Layer 8 of a small transformer language model trained on English Wikipedia (15 layers, counted from 0, width 64).
A neuron adds its activation times its output weights to the MLP's output. To switch it off is to set its activation to zero at one token and run the rest of the model.
A neuron's activation on a vector x is SiLU(gate . x) times (in . x), where the dot is the dot product.

Input weights of the MLP neurons that the questions are about. A number n stands for n times 0.0047.
n2 gate: -43 -12 1 -1 -45 19 47 -29 21 -22 -32 -17 -20 18 43 1 -5 15 -35 -3 45 12 8 7 -5 -18 -16 -9 -2 18 23 -22 -30 -17 -10 -21 42 17 -30 28 14 -2 -16 17 45 -3 4 20 -46 7 -65 -28 8 -4 -1 -8 2 34 -9 -9 -54 23 30 -15
n5 gate: 7 -28 26 14 47 9 0 -7 7 57 -40 -23 10 -38 3 -5 -7 -8 16 -2 -34 -9 5 18 13 -5 -28 3 14 48 -7 12 21 38 -39 43 5 -17 29 -18 -26 52 31 30 -4 14 -40 5 9 -28 -24 -4 9 3 4 10 -10 -8 45 9 46 11 6 23
n17 gate: 1 -22 40 -33 13 32 38 -15 27 -47 -20 -62 -3 11 37 -21 -30 13 -27 3 5 19 21 11 -22 12 18 7 32 11 3 -15 35 -8 -27 7 -38 2 14 -20 -7 -43 -25 14 5 6 7 -8 -14 -19 -42 -1 -17 17 -31 -11 11 15 -7 10 -17 0 -9 11
n23 gate: -2 27 -20 -7 16 -9 45 14 -23 30 4 -9 18 27 11 17 -44 -49 31 -49 -19 -12 -7 -14 -42 51 -8 -30 -18 -12 40 -5 31 -41 17 10 2 8 31 -21 46 20 14 35 -12 31 -6 10 28 39 15 -41 -24 -9 -36 5 13 -27 -4 7 23 19 24 -19
n26 gate: 15 -29 -17 -54 2 -4 -1 -3 -17 -1 4 -26 31 -30 23 -12 5 -6 -29 13 16 1 35 -5 33 -50 13 28 -7 9 -23 5 -28 -36 9 -28 -21 -5 18 -6 23 -5 2 9 43 -17 0 -3 12 -31 -33 -22 1 -17 4 12 -2 8 -28 20 6 17 -34 -4
n41 gate: -31 21 8 7 29 13 50 -32 -3 -21 -21 -14 -61 3 10 -3 -18 3 -55 12 10 42 27 22 -14 48 14 3 9 13 -18 22 15 -3 5 17 -64 -13 4 8 32 -36 4 -3 5 -8 15 3 -17 20 -42 -56 -6 -4 -14 -21 8 45 17 23 -41 -22 6 14
n54 gate: 22 -26 7 -36 -15 32 -53 -12 -19 -12 4 23 -48 12 -28 -34 -5 -77 15 21 -32 -6 10 28 -48 45 -54 8 -49 -27 37 -15 -12 -6 -13 7 -1 -37 -21 -21 -3 -16 -36 -5 -33 23 -41 33 -1 -36 -43 -23 42 -4 35 -10 45 -11 -29 19 13 24 34 -11
n60 gate: 27 -55 -36 -49 62 -38 -20 -11 -34 -33 2 -19 -10 4 17 -76 29 -14 44 8 21 -48 -6 29 -28 22 5 8 -21 42 7 5 44 -12 -50 12 8 24 -11 -27 -26 31 -12 -53 -69 56 -8 3 -43 -8 -43 51 11 33 11 -3 48 16 -13 24 -29 -2 29 -12
n62 gate: 38 30 -32 28 13 -29 -5 -6 -22 -15 -4 -31 37 -1 73 29 32 5 -12 -35 -23 18 -39 4 1 -61 32 -32 5 -11 -3 19 39 13 20 -8 -10 -10 41 20 -41 -2 -12 -5 25 30 -30 28 -83 0 -12 2 -57 -25 6 57 -25 -12 2 -36 -29 7 20 24
n67 gate: 14 13 13 -18 35 18 -43 28 14 0 -5 -27 34 5 -32 -17 -54 -6 -20 3 0 10 -28 3 -31 -13 18 2 27 16 -34 6 -18 -26 2 -15 -40 -25 -45 -3 16 -25 -5 -31 -25 -37 18 -1 -10 39 -30 -8 -24 7 -29 18 -34 23 31 -5 -20 -34 49 12
n74 gate: -25 8 12 -6 -35 47 -66 -19 -5 -10 -26 -15 -15 26 -6 -44 5 -27 42 11 -64 -30 -18 -2 13 -18 31 -4 26 22 3 54 20 -14 -14 2 -9 -16 12 15 -24 -29 20 37 -56 -17 -5 34 31 -16 31 12 -11 -11 -3 -3 3 37 -14 39 -14 19 3 7
n90 gate: -26 34 -52 -6 1 -46 -17 24 -25 -8 12 -9 -21 17 35 -10 11 11 -23 25 27 2 17 2 -4 0 -52 -2 -40 -6 4 -20 -61 -18 -4 -4 -33 59 -50 -7 1 -53 -5 -33 -49 -31 23 6 -56 19 -14 -53 36 4 -26 11 27 -35 -38 12 -17 -34 2 42
n102 gate: 1 43 31 34 27 18 13 -1 -15 -12 0 -18 20 32 9 -33 -36 27 -17 5 -9 3 -1 7 -11 -23 -4 -34 1 -8 7 -8 31 32 -20 -30 -5 50 8 1 20 37 -1 -24 9 31 23 -14 38 15 23 52 -58 44 -43 -12 5 23 25 25 28 36 22 32
n108 gate: 30 -10 39 27 -37 37 14 5 -12 5 -6 -36 26 -2 -26 -10 -3 -12 -26 -39 -25 -9 -21 -7 21 16 7 -35 12 -11 -29 -12 8 58 17 -22 -7 3 2 -25 -5 15 43 8 -2 -1 -20 -17 17 33 12 -8 4 0 39 13 -8 -2 -21 13 93 3 -7 -13
n114 gate: -29 -26 -10 -13 -33 17 14 -4 11 -10 28 -9 -1 39 35 5 42 -35 -45 -14 10 11 -37 -53 18 37 16 -4 -4 20 7 10 7 24 23 29 -50 8 52 -16 28 -38 2 31 21 21 -28 22 -21 -5 -11 -5 -18 2 22 -50 35 -24 3 -32 -18 24 -39 22
n117 gate: 9 29 -21 -45 -52 -7 14 9 -42 -4 -4 27 -28 32 37 -27 -14 1 -44 -27 15 -14 22 -6 -43 9 -16 6 -19 -17 10 19 12 1 4 -11 16 -2 -17 -1 28 8 9 -28 2 42 2 37 2 1 0 -35 32 -19 9 16 24 -21 -19 32 26 17 -19 -9
n2 in: -47 5 -4 -19 2 -14 -15 5 37 -8 -39 9 -50 -40 -4 -15 -9 -9 -18 23 -15 34 37 -10 -25 37 -32 -22 81 -25 -13 23 -21 25 -3 46 -12 -12 -4 -12 -15 1 29 -10 -41 -8 -39 24 7 2 30 7 80 53 -7 47 12 -30 37 15 29 14 5 -66
n5 in: 9 -15 35 -13 39 -10 51 5 54 28 -12 -4 24 5 -46 -45 9 -13 -9 -4 2 -26 -15 -8 -32 33 13 5 11 -24 11 -68 6 -52 24 -50 -19 39 21 -28 -19 25 -35 32 -21 19 22 30 5 -18 2 -12 -48 -21 -1 31 -6 10 -9 50 -19 24 -17 -37
n17 in: -24 -29 29 51 19 10 38 -93 -54 -23 -56 -54 8 44 83 18 -3 -18 -33 -32 58 46 2 9 7 37 -58 -10 36 84 -32 -21 35 -59 -38 20 2 18 54 -5 -76 -27 5 55 25 -45 -29 -59 -70 -10 -94 41 -45 -8 -12 -42 -50 89 51 -7 -40 -34 24 55
n23 in: -22 -22 14 -12 -31 15 -46 2 -4 -1 -10 -13 27 -31 -11 -28 -32 -56 -31 2 -20 7 -9 7 -5 -6 26 17 -14 20 -3 -7 -46 2 27 23 1 -1 -34 22 -36 4 5 -10 -19 25 1 10 20 41 -5 49 7 -16 -21 6 -27 -2 -7 -13 14 4 -6 -11
n26 in: -14 -21 -11 -44 -18 10 2 30 -22 16 6 -7 -1 -24 14 -10 -4 -33 -44 -22 2 21 -10 33 29 -27 -25 4 -3 -8 -18 24 -14 1 11 -38 -18 -36 -13 10 31 -5 -6 22 23 -28 11 -11 44 17 -47 -23 32 -30 13 -27 -4 7 -1 7 4 9 -30 -1
n41 in: -63 -29 0 17 -77 -7 -7 11 -40 3 59 -44 -20 11 13 51 -4 41 -39 17 -29 44 -3 1 5 1 32 -16 -42 11 33 -31 14 -1 -34 39 -37 11 21 -12 23 35 48 15 29 -10 80 13 -27 43 1 -24 -11 53 21 -94 30 17 6 -39 -13 -20 -24 33
n54 in: 30 -20 34 -23 7 12 -9 -16 -19 -32 16 11 32 24 -47 -39 10 -6 11 -17 52 -13 -2 -1 -8 32 -15 -14 -12 -7 31 -28 11 26 -34 -7 -5 10 1 -11 -48 -12 -2 -27 -6 11 -8 -1 -6 -12 -35 3 -9 10 32 60 19 -18 -37 49 -62 5 -31 -8
n60 in: -4 2 -2 29 -4 -4 28 49 29 12 -30 23 -11 24 10 2 -40 20 11 58 -35 -25 5 26 40 -11 21 -27 38 -38 -22 -6 -14 2 -9 17 13 30 -8 -5 -19 31 -22 -22 -32 26 -53 -12 -22 -3 -16 -54 -4 -24 7 41 18 -29 4 3 33 -22 -27 -10
n62 in: 6 -37 -22 -24 41 -27 20 3 -11 -15 11 -28 -23 20 31 -16 -7 -6 -13 -18 9 -23 2 -14 -28 -21 24 21 19 59 -18 -2 -8 22 18 34 -36 21 18 11 -21 -20 -19 3 2 17 4 24 -2 4 -6 -6 10 -2 -38 6 -3 34 -12 18 12 -2 19 3
n67 in: -16 21 3 20 10 31 -26 -43 -12 8 27 -38 16 -16 13 -11 7 -8 -27 5 62 -28 -2 -1 28 17 20 35 2 -11 -1 20 12 -15 14 -1 -8 -27 -29 -13 14 -42 -27 7 -30 5 21 1 0 -10 14 -7 -20 -15 -41 8 -21 -3 1 5 -27 9 27 18
n74 in: -26 -26 -11 -7 3 -7 7 0 34 -21 -13 15 -3 9 -6 10 -26 -19 19 28 -31 -46 -45 33 53 -32 -14 -12 12 -24 -11 7 21 -6 -9 21 20 9 11 -16 34 15 7 11 -5 -7 2 5 -20 -45 11 -8 27 24 21 -11 42 -10 -12 39 -5 -2 -25 -40
n90 in: -17 26 -7 -12 -4 -1 -14 9 2 7 -13 -8 -48 9 -12 7 -17 -5 -8 10 -40 9 39 -8 19 -13 -12 -1 13 11 41 30 4 -8 6 -12 -4 57 51 -3 -32 -24 45 -58 -35 -25 -7 -19 2 21 -4 -20 51 38 -18 -4 20 6 -10 -44 46 -38 -23 27
n102 in: 24 -52 38 3 18 12 30 -23 8 -12 -10 4 -14 -9 22 -7 -19 -10 4 -3 -9 23 19 5 17 -34 -18 -21 34 -4 -32 -34 -3 25 -19 75 -11 8 44 21 -58 -4 -35 2 15 -6 -7 6 -9 -32 -34 21 -49 2 46 26 -1 14 10 3 -4 7 2 -8
n108 in: -22 2 8 -32 23 12 10 32 22 4 16 11 54 28 -12 -2 -11 -3 -18 -20 34 -27 -11 55 -55 8 12 9 16 21 -8 -20 -67 -55 32 4 -2 -38 -1 -2 -36 -16 -5 -27 -7 -22 36 56 25 -13 -20 1 0 -10 6 -12 -21 11 -14 11 -34 -4 20 -16
n114 in: 46 -14 -22 -56 -8 -3 21 -12 -27 -23 20 -26 -3 60 15 -18 49 26 4 2 -15 16 -21 -5 31 54 15 29 -33 -14 44 -28 15 0 13 45 -77 40 43 -21 3 24 -28 -15 20 -15 -9 47 5 -47 4 -46 -19 1 19 -14 48 -8 -45 -25 -56 16 -48 -19
n117 in: 21 -6 30 1 -6 12 11 -8 41 -1 9 26 11 40 -2 -60 38 6 -6 -12 37 -3 30 7 8 5 -23 -38 11 0 -8 -26 6 -29 27 -3 30 -12 -33 -31 22 -13 0 -22 11 -33 -62 14 33 20 21 12 4 0 35 21 -20 7 46 38 -6 24 -5 -26

Output weights of the MLP neurons that the questions are about. A number n stands for n times 0.0042.
n2: -56 -31 43 -1 -29 6 -22 -12 79 -53 -57 9 -18 -37 43 9 12 -26 -46 15 0 43 5 -21 -33 15 -34 19 77 -51 -18 -28 -13 28 5 23 -37 -16 32 2 -8 9 22 -24 -10 -34 -23 5 46 -17 -23 24 81 30 -26 25 -7 -25 77 24 48 25 -18 -22
n5: 19 43 -11 2 -36 -9 1 -22 26 -5 11 32 -3 25 -15 57 -31 63 61 -9 7 38 -23 -12 -3 -4 46 55 6 -43 14 9 30 -25 36 43 -4 0 15 -55 19 -32 15 -39 5 -53 13 -46 -21 0 -1 -8 11 0 -36 -29 26 -38 -9 -10 -22 22 2 -21
n17: -25 -10 9 63 10 10 39 -65 -70 -58 -9 -74 4 22 27 18 -3 -17 -56 -28 28 31 39 29 6 -15 -51 -10 83 76 -35 7 22 -73 -33 26 -20 -20 50 7 -60 -44 -16 90 47 -18 4 -52 -40 -8 -68 36 -13 -5 -16 -45 -50 82 7 3 -74 -21 29 34
n23: -30 50 -40 10 24 7 17 -16 2 30 4 48 35 7 1 45 36 21 38 -15 -19 -46 -8 -7 -13 -2 -6 28 4 39 61 32 -3 -12 -21 21 12 7 30 -48 57 -49 -3 26 -8 3 -50 5 -44 31 16 12 -28 31 -29 8 46 -34 1 7 6 -16 -13 1
n26: -19 26 -4 -37 5 -30 -5 36 -7 6 35 4 -16 2 -21 -3 -11 0 -39 24 -15 21 32 -8 -10 16 -34 -30 20 -6 -27 51 5 -28 28 10 19 -6 -22 4 -41 -35 17 -29 -8 12 42 -10 -14 -1 11 -20 -22 48 -1 -60 2 6 16 -12 -22 15 3 -16
n41: -16 -9 7 26 -41 -62 -26 36 -36 -12 59 -28 -32 57 1 32 -69 2 -31 -9 -56 -31 -1 -15 16 24 29 1 -40 25 0 1 41 -25 -21 32 -10 31 11 -5 29 64 -8 9 -5 -12 75 37 5 21 -37 -37 10 46 25 -34 2 35 -11 -48 -40 34 -2 29
n54: -42 -51 15 6 -22 0 -10 50 0 30 -67 -2 -14 -6 28 -52 -11 -49 -50 -41 -22 -49 -5 -22 7 7 -2 43 4 -11 -28 37 -1 19 29 19 -3 -9 15 22 0 25 38 -6 -11 15 -1 -5 -4 7 10 19 19 16 -1 -60 -24 8 -41 28 -41 -8 0 -31
n60: 6 52 -13 83 -27 46 5 -14 95 8 -31 36 -56 26 -2 28 -48 4 -28 32 8 -56 -7 -31 17 -20 -59 -35 -29 -38 33 -4 19 32 -1 13 48 -7 38 -5 -39 39 -11 19 59 -31 15 11 25 0 -1 -1 -30 71 -8 47 12 9 -13 -14 -56 -4 19 7
n62: 29 45 -14 7 23 -43 3 -18 -60 16 -89 -18 29 7 50 12 -4 9 0 -30 -4 31 -6 32 15 -53 52 20 -2 -64 -2 4 27 -24 16 23 -45 5 11 -10 -36 -1 9 20 -2 21 -19 15 -80 -28 3 12 -30 -29 31 12 -8 -35 -8 0 -36 0 -4 39
n67: -17 22 50 -47 -23 6 0 -45 -6 11 -46 -32 -12 35 -6 23 27 -21 7 46 -6 25 3 11 9 -23 -8 8 -19 -12 6 3 21 -61 7 9 26 -26 3 1 -21 -27 -19 -33 -37 11 10 -16 -5 -43 38 19 -9 0 1 -18 29 14 -4 -32 -3 5 2 -11
n74: 51 -15 -7 -27 17 3 52 21 8 -16 46 9 21 11 1 16 -21 -47 2 19 38 -5 41 3 -34 -3 -22 11 21 18 -11 12 36 20 76 8 -12 -25 -22 25 9 12 15 11 13 -20 -1 -7 2 -4 -78 -65 6 -15 18 12 -16 -38 5 -14 -32 -51 -13 -60
n90: -43 12 -42 -30 -13 27 17 5 22 12 -14 43 7 -27 -8 47 27 4 -15 -6 -15 -5 20 -9 -42 -8 -34 -4 -30 15 49 -16 -34 -30 -19 -12 -1 43 20 32 -5 -83 38 -27 -5 24 2 -29 18 4 22 27 27 49 -14 -52 -29 -48 -30 -33 8 -53 -15 36
n102: 5 25 -38 -30 -46 18 -4 8 -3 -21 -9 -21 -22 -35 4 9 10 3 25 5 -6 28 -20 -18 1 52 61 -50 -33 0 25 19 4 -48 16 -7 35 -25 -11 -13 3 -27 15 30 -6 -43 17 16 -15 -16 -41 -33 63 -7 39 23 10 -20 -4 -7 34 -21 23 -22
n108: 18 -10 -7 40 -5 -4 -45 -35 9 -25 46 -43 -31 -20 -7 -14 -8 0 58 13 8 5 3 -48 -3 9 53 4 -37 -37 -9 5 60 51 -15 -18 31 3 40 33 -12 46 -28 28 -18 7 17 -34 -39 -26 30 -7 4 10 4 14 40 8 -11 -16 15 -9 17 1
n114: 55 -69 -13 -27 -77 -15 73 0 -41 -36 51 -33 33 54 5 -11 68 -12 -42 10 11 56 -26 -14 48 66 -11 24 3 21 40 -4 -11 -27 27 11 -81 -15 20 -7 35 25 -22 18 10 0 -16 24 25 28 17 -4 -32 -23 59 -17 80 -20 -8 7 -44 8 -21 7
n117: 16 0 46 -7 39 -1 -35 18 33 -1 8 46 24 -37 50 -42 32 10 -21 21 27 -30 38 28 47 5 7 2 -5 4 -32 1 5 -25 57 -4 21 -18 -6 -1 8 23 21 -33 -19 -43 -23 -23 3 -9 -9 2 -19 -56 -42 -13 -39 -4 26 42 4 -44 -24 -47

Each question names a token from some text and the token that comes next. It shows the vector x that enters the MLP there. A number n stands for n times 0.037.

Then comes g, the gradient of the next token's log-probability with respect to the MLP's output, scaled to length 1. A neuron's effect is roughly proportional to its activation times (output weights . g). A number n stands for n times 0.0047.

" rail", then " stations"
x: -7 -32 18 -5 -28 -13 -7 -11 11 22 4 15 -9 20 3 0 18 -10 -6 17 7 7 -15 -17 -11 -31 5 -12 -33 -71 -10 32 9 -6 -24 -10 9 -4 1 -2 -45 -25 10 26 -4 -25 36 -24 8 -20 37 17 -8 24 4 -29 -14 12 -1 3 -16 -2 -11 -8
g: 7 40 20 -10 -11 -4 32 -55 11 20 -9 -28 -4 26 -23 -30 -4 -55 1 4 12 -11 -41 -60 -8 31 17 6 -15 -1 0 -51 -52 9 -58 -14 29 3 23 -11 34 8 43 -2 -26 -8 -51 12 -24 10 27 9 -43 -35 -11 -4 5 -19 18 -1 -16 -31 -6 37
Which neuron, switched off, lowers the next token's probability most? n41

"+", then "Ch"
x: -14 -20 22 15 6 -21 -7 7 15 43 25 -25 21 2 -4 -1 23 8 24 16 -2 -6 -4 9 17 -1 2 -51 -7 -53 -17 11 10 -8 -33 11 28 -1 19 22 -13 -3 -21 19 8 -24 2 -25 15 8 20 21 -32 -9 -11 -21 9 11 1 -19 47 -9 8 -24
g: -13 -14 29 -17 -9 61 6 -6 4 24 -10 22 -40 -9 -3 -12 -13 -46 10 -18 26 10 -64 -20 29 22 10 -13 -14 -7 -42 31 13 -3 0 7 3 -33 19 33 31 -9 17 34 -12 18 20 29 -1 7 -7 14 28 -53 29 11 -48 22 -74 -44 -12 -33 13 28
Which two neurons, each switched off alone, lower its probability most, in order? n102, n54

" 12", then "77"
x: -12 0 10 17 -6 -5 -54 -16 30 36 20 -14 36 20 -13 -17 9 -14 6 26 8 6 8 14 -3 5 -12 32 -5 -19 -36 19 19 -12 -2 -5 19 -31 -14 6 -12 9 -5 2 18 20 -13 8 -30 -11 -2 -4 -34 11 2 -38 17 6 10 -10 2 -2 -30 -60
g: 30 -3 19 -19 -12 -13 17 11 14 13 -2 -26 17 -28 63 -24 -47 -28 -34 9 32 -31 -21 -27 -5 2 -19 1 50 27 8 -17 34 29 23 28 -11 -13 -19 -24 30 4 19 2 36 17 -1 5 -34 -3 -5 8 -7 -84 5 22 -19 -35 14 59 -6 -8 55 18
Which neuron, switched off, lowers the next token's probability most? n74

" |", then " Att"
x: -6 5 -4 8 16 -1 6 12 -48 25 -18 -25 13 -1 31 -3 -14 -6 12 26 -10 1 10 5 -1 28 -4 6 -36 -42 -30 33 6 -13 -12 -5 -12 11 -6 8 -21 53 -11 4 27 -33 -28 14 -12 -15 -11 -15 -26 -5 14 5 3 6 -3 12 60 -29 1 -29
g: -5 13 -12 -28 28 43 -31 -5 7 -60 -3 47 19 -16 8 25 17 -25 -5 1 72 50 10 -12 6 -33 21 -24 -1 -9 28 15 -37 -28 48 -43 -37 3 -3 31 -10 10 13 -20 -13 -25 -8 27 6 -29 16 27 7 -40 -7 -21 9 -42 -17 -17 -3 -38 -38 31
Which neuron, switched off, lowers the next token's probability most? n108

"ost", then "olic"
x: -13 19 32 -1 -1 25 -7 -14 2 11 30 -11 1 -19 -31 7 -12 18 16 -15 22 -28 2 -13 -15 -11 -20 -45 -27 -47 -51 21 27 -16 18 26 0 -29 14 -24 -16 -8 -25 -6 -3 -13 -8 -12 4 13 2 -5 -46 5 -7 -15 -32 -2 -11 11 17 -14 -5 -15
g: -53 -11 -42 12 55 23 -7 -28 20 -12 -29 -50 -1 -14 5 23 -12 -8 -11 23 -45 52 11 -28 -8 -15 -11 -2 10 22 -15 19 -12 53 20 15 -54 14 -20 -8 20 11 -65 -14 -37 -4 20 18 4 17 5 -20 -17 15 -26 28 7 30 -52 7 -8 38 13 -29
Which neuron, switched off, lowers the next token's probability most? n117

"il", then "ater"
x: 13 11 3 -13 -19 10 1 -6 -21 14 33 -5 12 3 -36 -20 -14 14 -13 -3 23 1 22 9 -38 -2 -29 -38 -20 -50 -24 22 10 -36 28 1 21 -27 -10 -23 0 -15 4 2 25 4 26 9 -8 -26 6 -23 -18 36 22 -20 -13 -3 -6 -16 4 12 -26 0
g: 6 11 -4 11 44 -7 -18 23 30 -10 -8 -44 67 1 14 -19 -17 2 -58 -16 16 -13 -1 -34 -26 18 46 -13 20 34 -26 18 -26 -34 -2 -3 3 -29 -34 22 -34 -37 35 -13 -17 -18 4 -21 9 -19 -35 5 21 -21 15 -2 -13 -31 -12 -62 -35 -14 9 -62
Which two neurons, each switched off alone, lower its probability most, in order? n117, n54

" inf", then "rastructure"
x: -1 6 34 2 -44 3 7 4 18 0 21 14 -5 33 1 -9 25 16 6 23 -16 -9 -13 0 6 9 25 -17 -37 -28 7 60 14 -2 -21 -12 -7 -1 -5 20 3 -7 -9 -24 10 1 -24 -34 -25 10 -13 8 4 39 -6 -1 -25 4 21 -6 -46 3 -22 -27
g: -7 -23 4 -1 44 33 9 -50 9 44 -19 -16 -11 24 -3 -12 -6 -35 -14 -3 50 39 36 -40 19 9 45 -2 -20 31 57 19 -40 -38 35 3 -8 -39 30 -3 6 -2 11 -17 -32 8 -26 -13 -37 -35 -36 -44 2 16 -47 8 -28 8 27 15 -24 -3 2 4
Which neuron, switched off, lowers the next token's probability most? n74

"view", then " line"
x: -21 -5 18 1 29 18 -17 -17 13 37 29 3 1 -3 -19 -3 21 -2 7 -19 11 -16 -1 -9 2 -43 -7 -22 -22 -80 -39 24 13 -14 1 30 18 15 2 -14 -26 -19 20 17 -8 -27 -8 -15 -10 19 23 19 -20 11 10 -11 -21 -6 -4 -3 -7 1 0 17
g: 23 28 14 9 -8 -66 38 -34 -14 -13 18 -9 7 18 15 -19 9 8 50 -5 -6 32 -53 -2 -25 -26 32 -12 -4 -5 -19 -18 -29 31 -28 -28 -27 7 -42 -3 -35 -12 50 14 -54 4 0 -29 44 -9 -36 -32 2 5 7 -31 11 -13 28 -13 -6 27 -64 4
Which neuron, switched off, raises the next token's probability most? n62

" Regional", then " Trans"
x: -34 0 23 -4 19 -17 -10 -17 11 29 9 13 16 12 -27 -12 14 6 10 19 19 -30 -10 -7 -15 18 20 5 -23 -63 -7 22 4 -2 1 3 14 -20 39 -14 -47 -9 15 25 -10 -19 1 -30 -8 -6 19 29 7 27 2 -1 -22 -24 11 17 9 -39 9 -8
g: -1 -17 5 -8 15 16 9 0 19 -5 -10 40 32 -38 32 24 0 -40 -24 57 14 -2 -20 -47 9 -35 -2 -3 -5 -7 61 33 15 -3 8 -20 -24 -27 -42 25 1 21 -3 -6 -11 -51 -12 20 -9 -6 -20 37 -66 -67 -2 -39 22 -11 -6 -25 8 4 26 -37
Which neuron, switched off, lowers the next token's probability most? n114

"am", then " re"
x: -12 12 42 12 19 26 0 2 5 10 27 13 0 8 -42 -26 11 6 0 -6 7 1 -14 -7 -25 -13 -28 -38 -20 -71 -9 29 15 -15 -17 14 -4 1 -1 0 -22 3 27 8 37 -12 -26 -7 -17 -35 3 -20 -15 26 32 -6 8 19 2 6 15 5 2 -2
g: 15 -24 0 15 15 -14 -21 0 4 25 -8 -7 -15 24 12 -13 40 38 9 38 -9 -23 4 7 19 -14 -8 -39 -45 -53 30 -35 -4 24 26 -23 -21 -21 -35 -3 13 76 4 42 -19 14 -16 -25 11 21 14 47 -8 -19 7 -60 0 3 53 7 18 -49 32 -22
Which neuron, switched off, raises the next token's probability most? n102

" function", then "ed"
x: -45 -14 3 -10 -13 4 10 -18 -2 29 3 36 11 -8 0 -25 30 21 -11 -3 11 -10 10 -12 11 14 -10 -21 -48 -41 -49 21 23 1 -10 8 2 21 -16 -8 -51 -15 18 -4 -5 -36 10 -28 20 10 10 16 -2 5 15 -7 -32 8 -14 -1 -21 11 -15 -20
g: 22 -15 22 -53 -38 -10 32 11 -31 3 17 20 12 19 -21 -2 -18 -39 61 -27 16 -7 0 10 -23 20 8 8 16 4 -18 76 1 -27 -68 -14 -10 -11 -39 32 13 -6 33 -6 28 24 26 33 36 29 17 9 -1 -33 -17 33 -32 -20 -30 12 -4 -25 -30 9
Which two neurons, each switched off alone, lower its probability most, in order? n17, n117

" global", then " food"
x: -15 -36 -4 -8 -21 7 10 4 29 -13 -7 22 16 4 -22 -10 23 -8 -20 10 8 -3 -17 -19 -16 14 16 -2 -51 -73 -40 15 11 8 1 0 -10 -7 21 15 -45 19 2 -6 -5 3 1 -42 6 -7 12 29 3 5 -15 -28 -34 4 13 14 -17 -9 0 -14
g: 8 -30 45 15 18 -10 -20 15 -28 -1 -12 5 -42 -53 -50 43 -2 -45 -17 9 -1 39 7 -28 22 -12 -28 5 0 15 14 -15 32 -33 -34 27 -18 -5 1 23 37 14 -56 41 13 27 22 36 -70 18 23 14 25 11 1 -26 -5 28 25 5 -29 10 24 2
Which neuron, switched off, lowers the next token's probability most? n5

" R", then "ica"
x: -13 17 -15 11 18 -24 -18 -13 6 19 29 -13 -7 -16 -24 -10 5 3 -5 8 -17 10 14 -20 -1 28 -1 -38 -37 -10 -82 22 4 -4 2 0 23 1 44 15 -17 -25 -8 17 -8 -14 -8 -18 39 -5 9 16 -25 14 18 3 -26 25 -2 4 22 -1 10 7
g: 21 34 36 -13 22 21 -21 -5 -50 -10 -9 -44 -46 -27 -12 -15 -3 26 54 -31 -28 51 31 11 32 75 -4 10 7 0 -12 13 36 -28 -4 -7 -5 -46 4 -13 5 18 -37 -1 29 16 2 29 -18 -1 6 23 23 15 -16 19 -27 -20 4 21 5 -36 13 58
Which neuron, switched off, lowers the next token's probability most? n74

"F", then " –"
x: -8 -5 9 7 10 14 -14 6 37 2 36 -5 17 22 -5 20 38 1 23 1 -18 -27 -23 -26 -7 9 19 -19 -23 -50 -22 19 -1 -2 -4 14 13 -15 33 -13 -13 -3 -5 14 -2 -20 -17 -14 26 15 3 9 -66 13 -11 -5 -19 3 16 -5 55 -20 29 -10
g: 10 -13 -7 0 0 6 -60 35 -60 46 14 -23 6 7 20 -36 -13 54 12 -23 -3 -5 32 19 32 -10 -48 25 -19 -30 3 10 0 53 10 3 23 -5 17 -50 -7 14 20 33 18 -81 -26 -25 -31 -24 17 -36 6 29 0 -6 -3 0 21 -8 18 15 -6 -6
Which neuron, switched off, raises the next token's probability most? n90

"ing", then " gar"
x: -11 -16 8 3 28 -13 3 -23 -4 30 -17 -12 -4 -13 -45 -6 18 -5 -13 -27 8 -13 -19 13 -10 -17 -11 -24 -27 -82 -56 10 0 -31 16 13 14 -1 3 2 -20 -8 22 10 -3 -10 10 -25 -2 -32 7 7 -31 18 0 -32 -21 10 21 8 0 -5 14 -3
g: -15 -1 26 8 -41 -18 22 27 -16 -46 27 18 21 7 25 11 -12 -33 20 4 -52 -35 -8 -17 48 -7 -1 -26 -30 -4 -1 64 37 40 -3 -21 -12 -9 26 -14 -23 29 6 4 18 -50 4 45 -25 43 -32 23 1 -41 -6 -35 16 51 28 2 18 -25 -3 6
Which neuron, switched off, lowers the next token's probability most? n114

"on", then " via"
x: -12 1 15 20 33 -4 1 -8 0 30 41 -11 -3 -13 -44 5 -9 0 14 -27 8 -10 19 9 -7 -20 -15 -41 -18 -84 -41 -4 21 -20 14 17 21 -16 21 -20 -17 -15 14 24 20 -17 -12 6 7 -10 6 9 -6 13 22 -7 -5 17 2 18 2 -1 6 0
g: -5 -22 24 -14 -48 -29 -8 -11 26 -36 -2 -15 10 7 28 -22 28 14 2 -33 -9 46 -56 -29 -7 -40 -1 11 2 -4 14 -75 -5 -19 -24 -13 30 -36 -25 -4 6 -15 25 -10 -48 -34 -17 -16 21 -32 -16 -7 14 -29 35 20 32 8 33 9 18 47 -51 -16
Which two neurons, each switched off alone, lower its probability most, in order? n114, n23

" |", then "\n"
x: -16 3 -9 6 18 -11 10 27 -44 18 -17 -3 -2 -13 25 -20 -12 -14 16 31 -14 -16 3 18 -13 12 -18 -9 -37 -65 -16 18 -6 -21 -7 24 11 31 -9 -7 -20 20 5 1 -1 -40 -28 -1 -60 -18 8 -21 -18 -5 10 2 -9 2 12 8 33 -27 6 -27
g: -25 -19 -29 23 -6 4 8 -16 -57 42 10 -27 -10 -25 -49 -32 5 -21 12 -6 4 -45 -46 43 -15 5 -32 22 -22 -5 -32 54 35 -9 -7 14 11 35 -2 -30 -31 7 18 48 26 -39 -8 3 -29 3 -3 -67 -27 32 2 -5 -10 1 0 -24 -6 7 37 -30
Which neuron, switched off, lowers the next token's probability most? n60

"en,", then " Sur"
x: -7 -20 25 1 22 -20 -32 44 11 34 -12 3 15 1 -10 0 -6 -24 -9 -5 -24 -18 3 -3 19 0 -4 -42 -37 -54 -17 -6 7 5 10 0 5 7 -4 12 -9 45 -17 -3 27 10 -34 -3 -18 7 -8 20 -6 22 8 -24 -15 24 4 23 -9 -12 -7 -15
g: 31 11 -9 -1 34 34 22 -3 22 -20 5 23 51 -23 -3 46 -8 -7 -30 52 72 45 20 4 -4 -1 -12 -27 51 -9 38 32 -19 -29 6 -29 -31 -29 12 27 -17 32 -29 1 22 11 9 -5 -33 -12 35 37 5 -25 -22 15 10 -29 -29 -10 -7 -16 19 44
Which neuron, switched off, lowers the next token's probability most? n17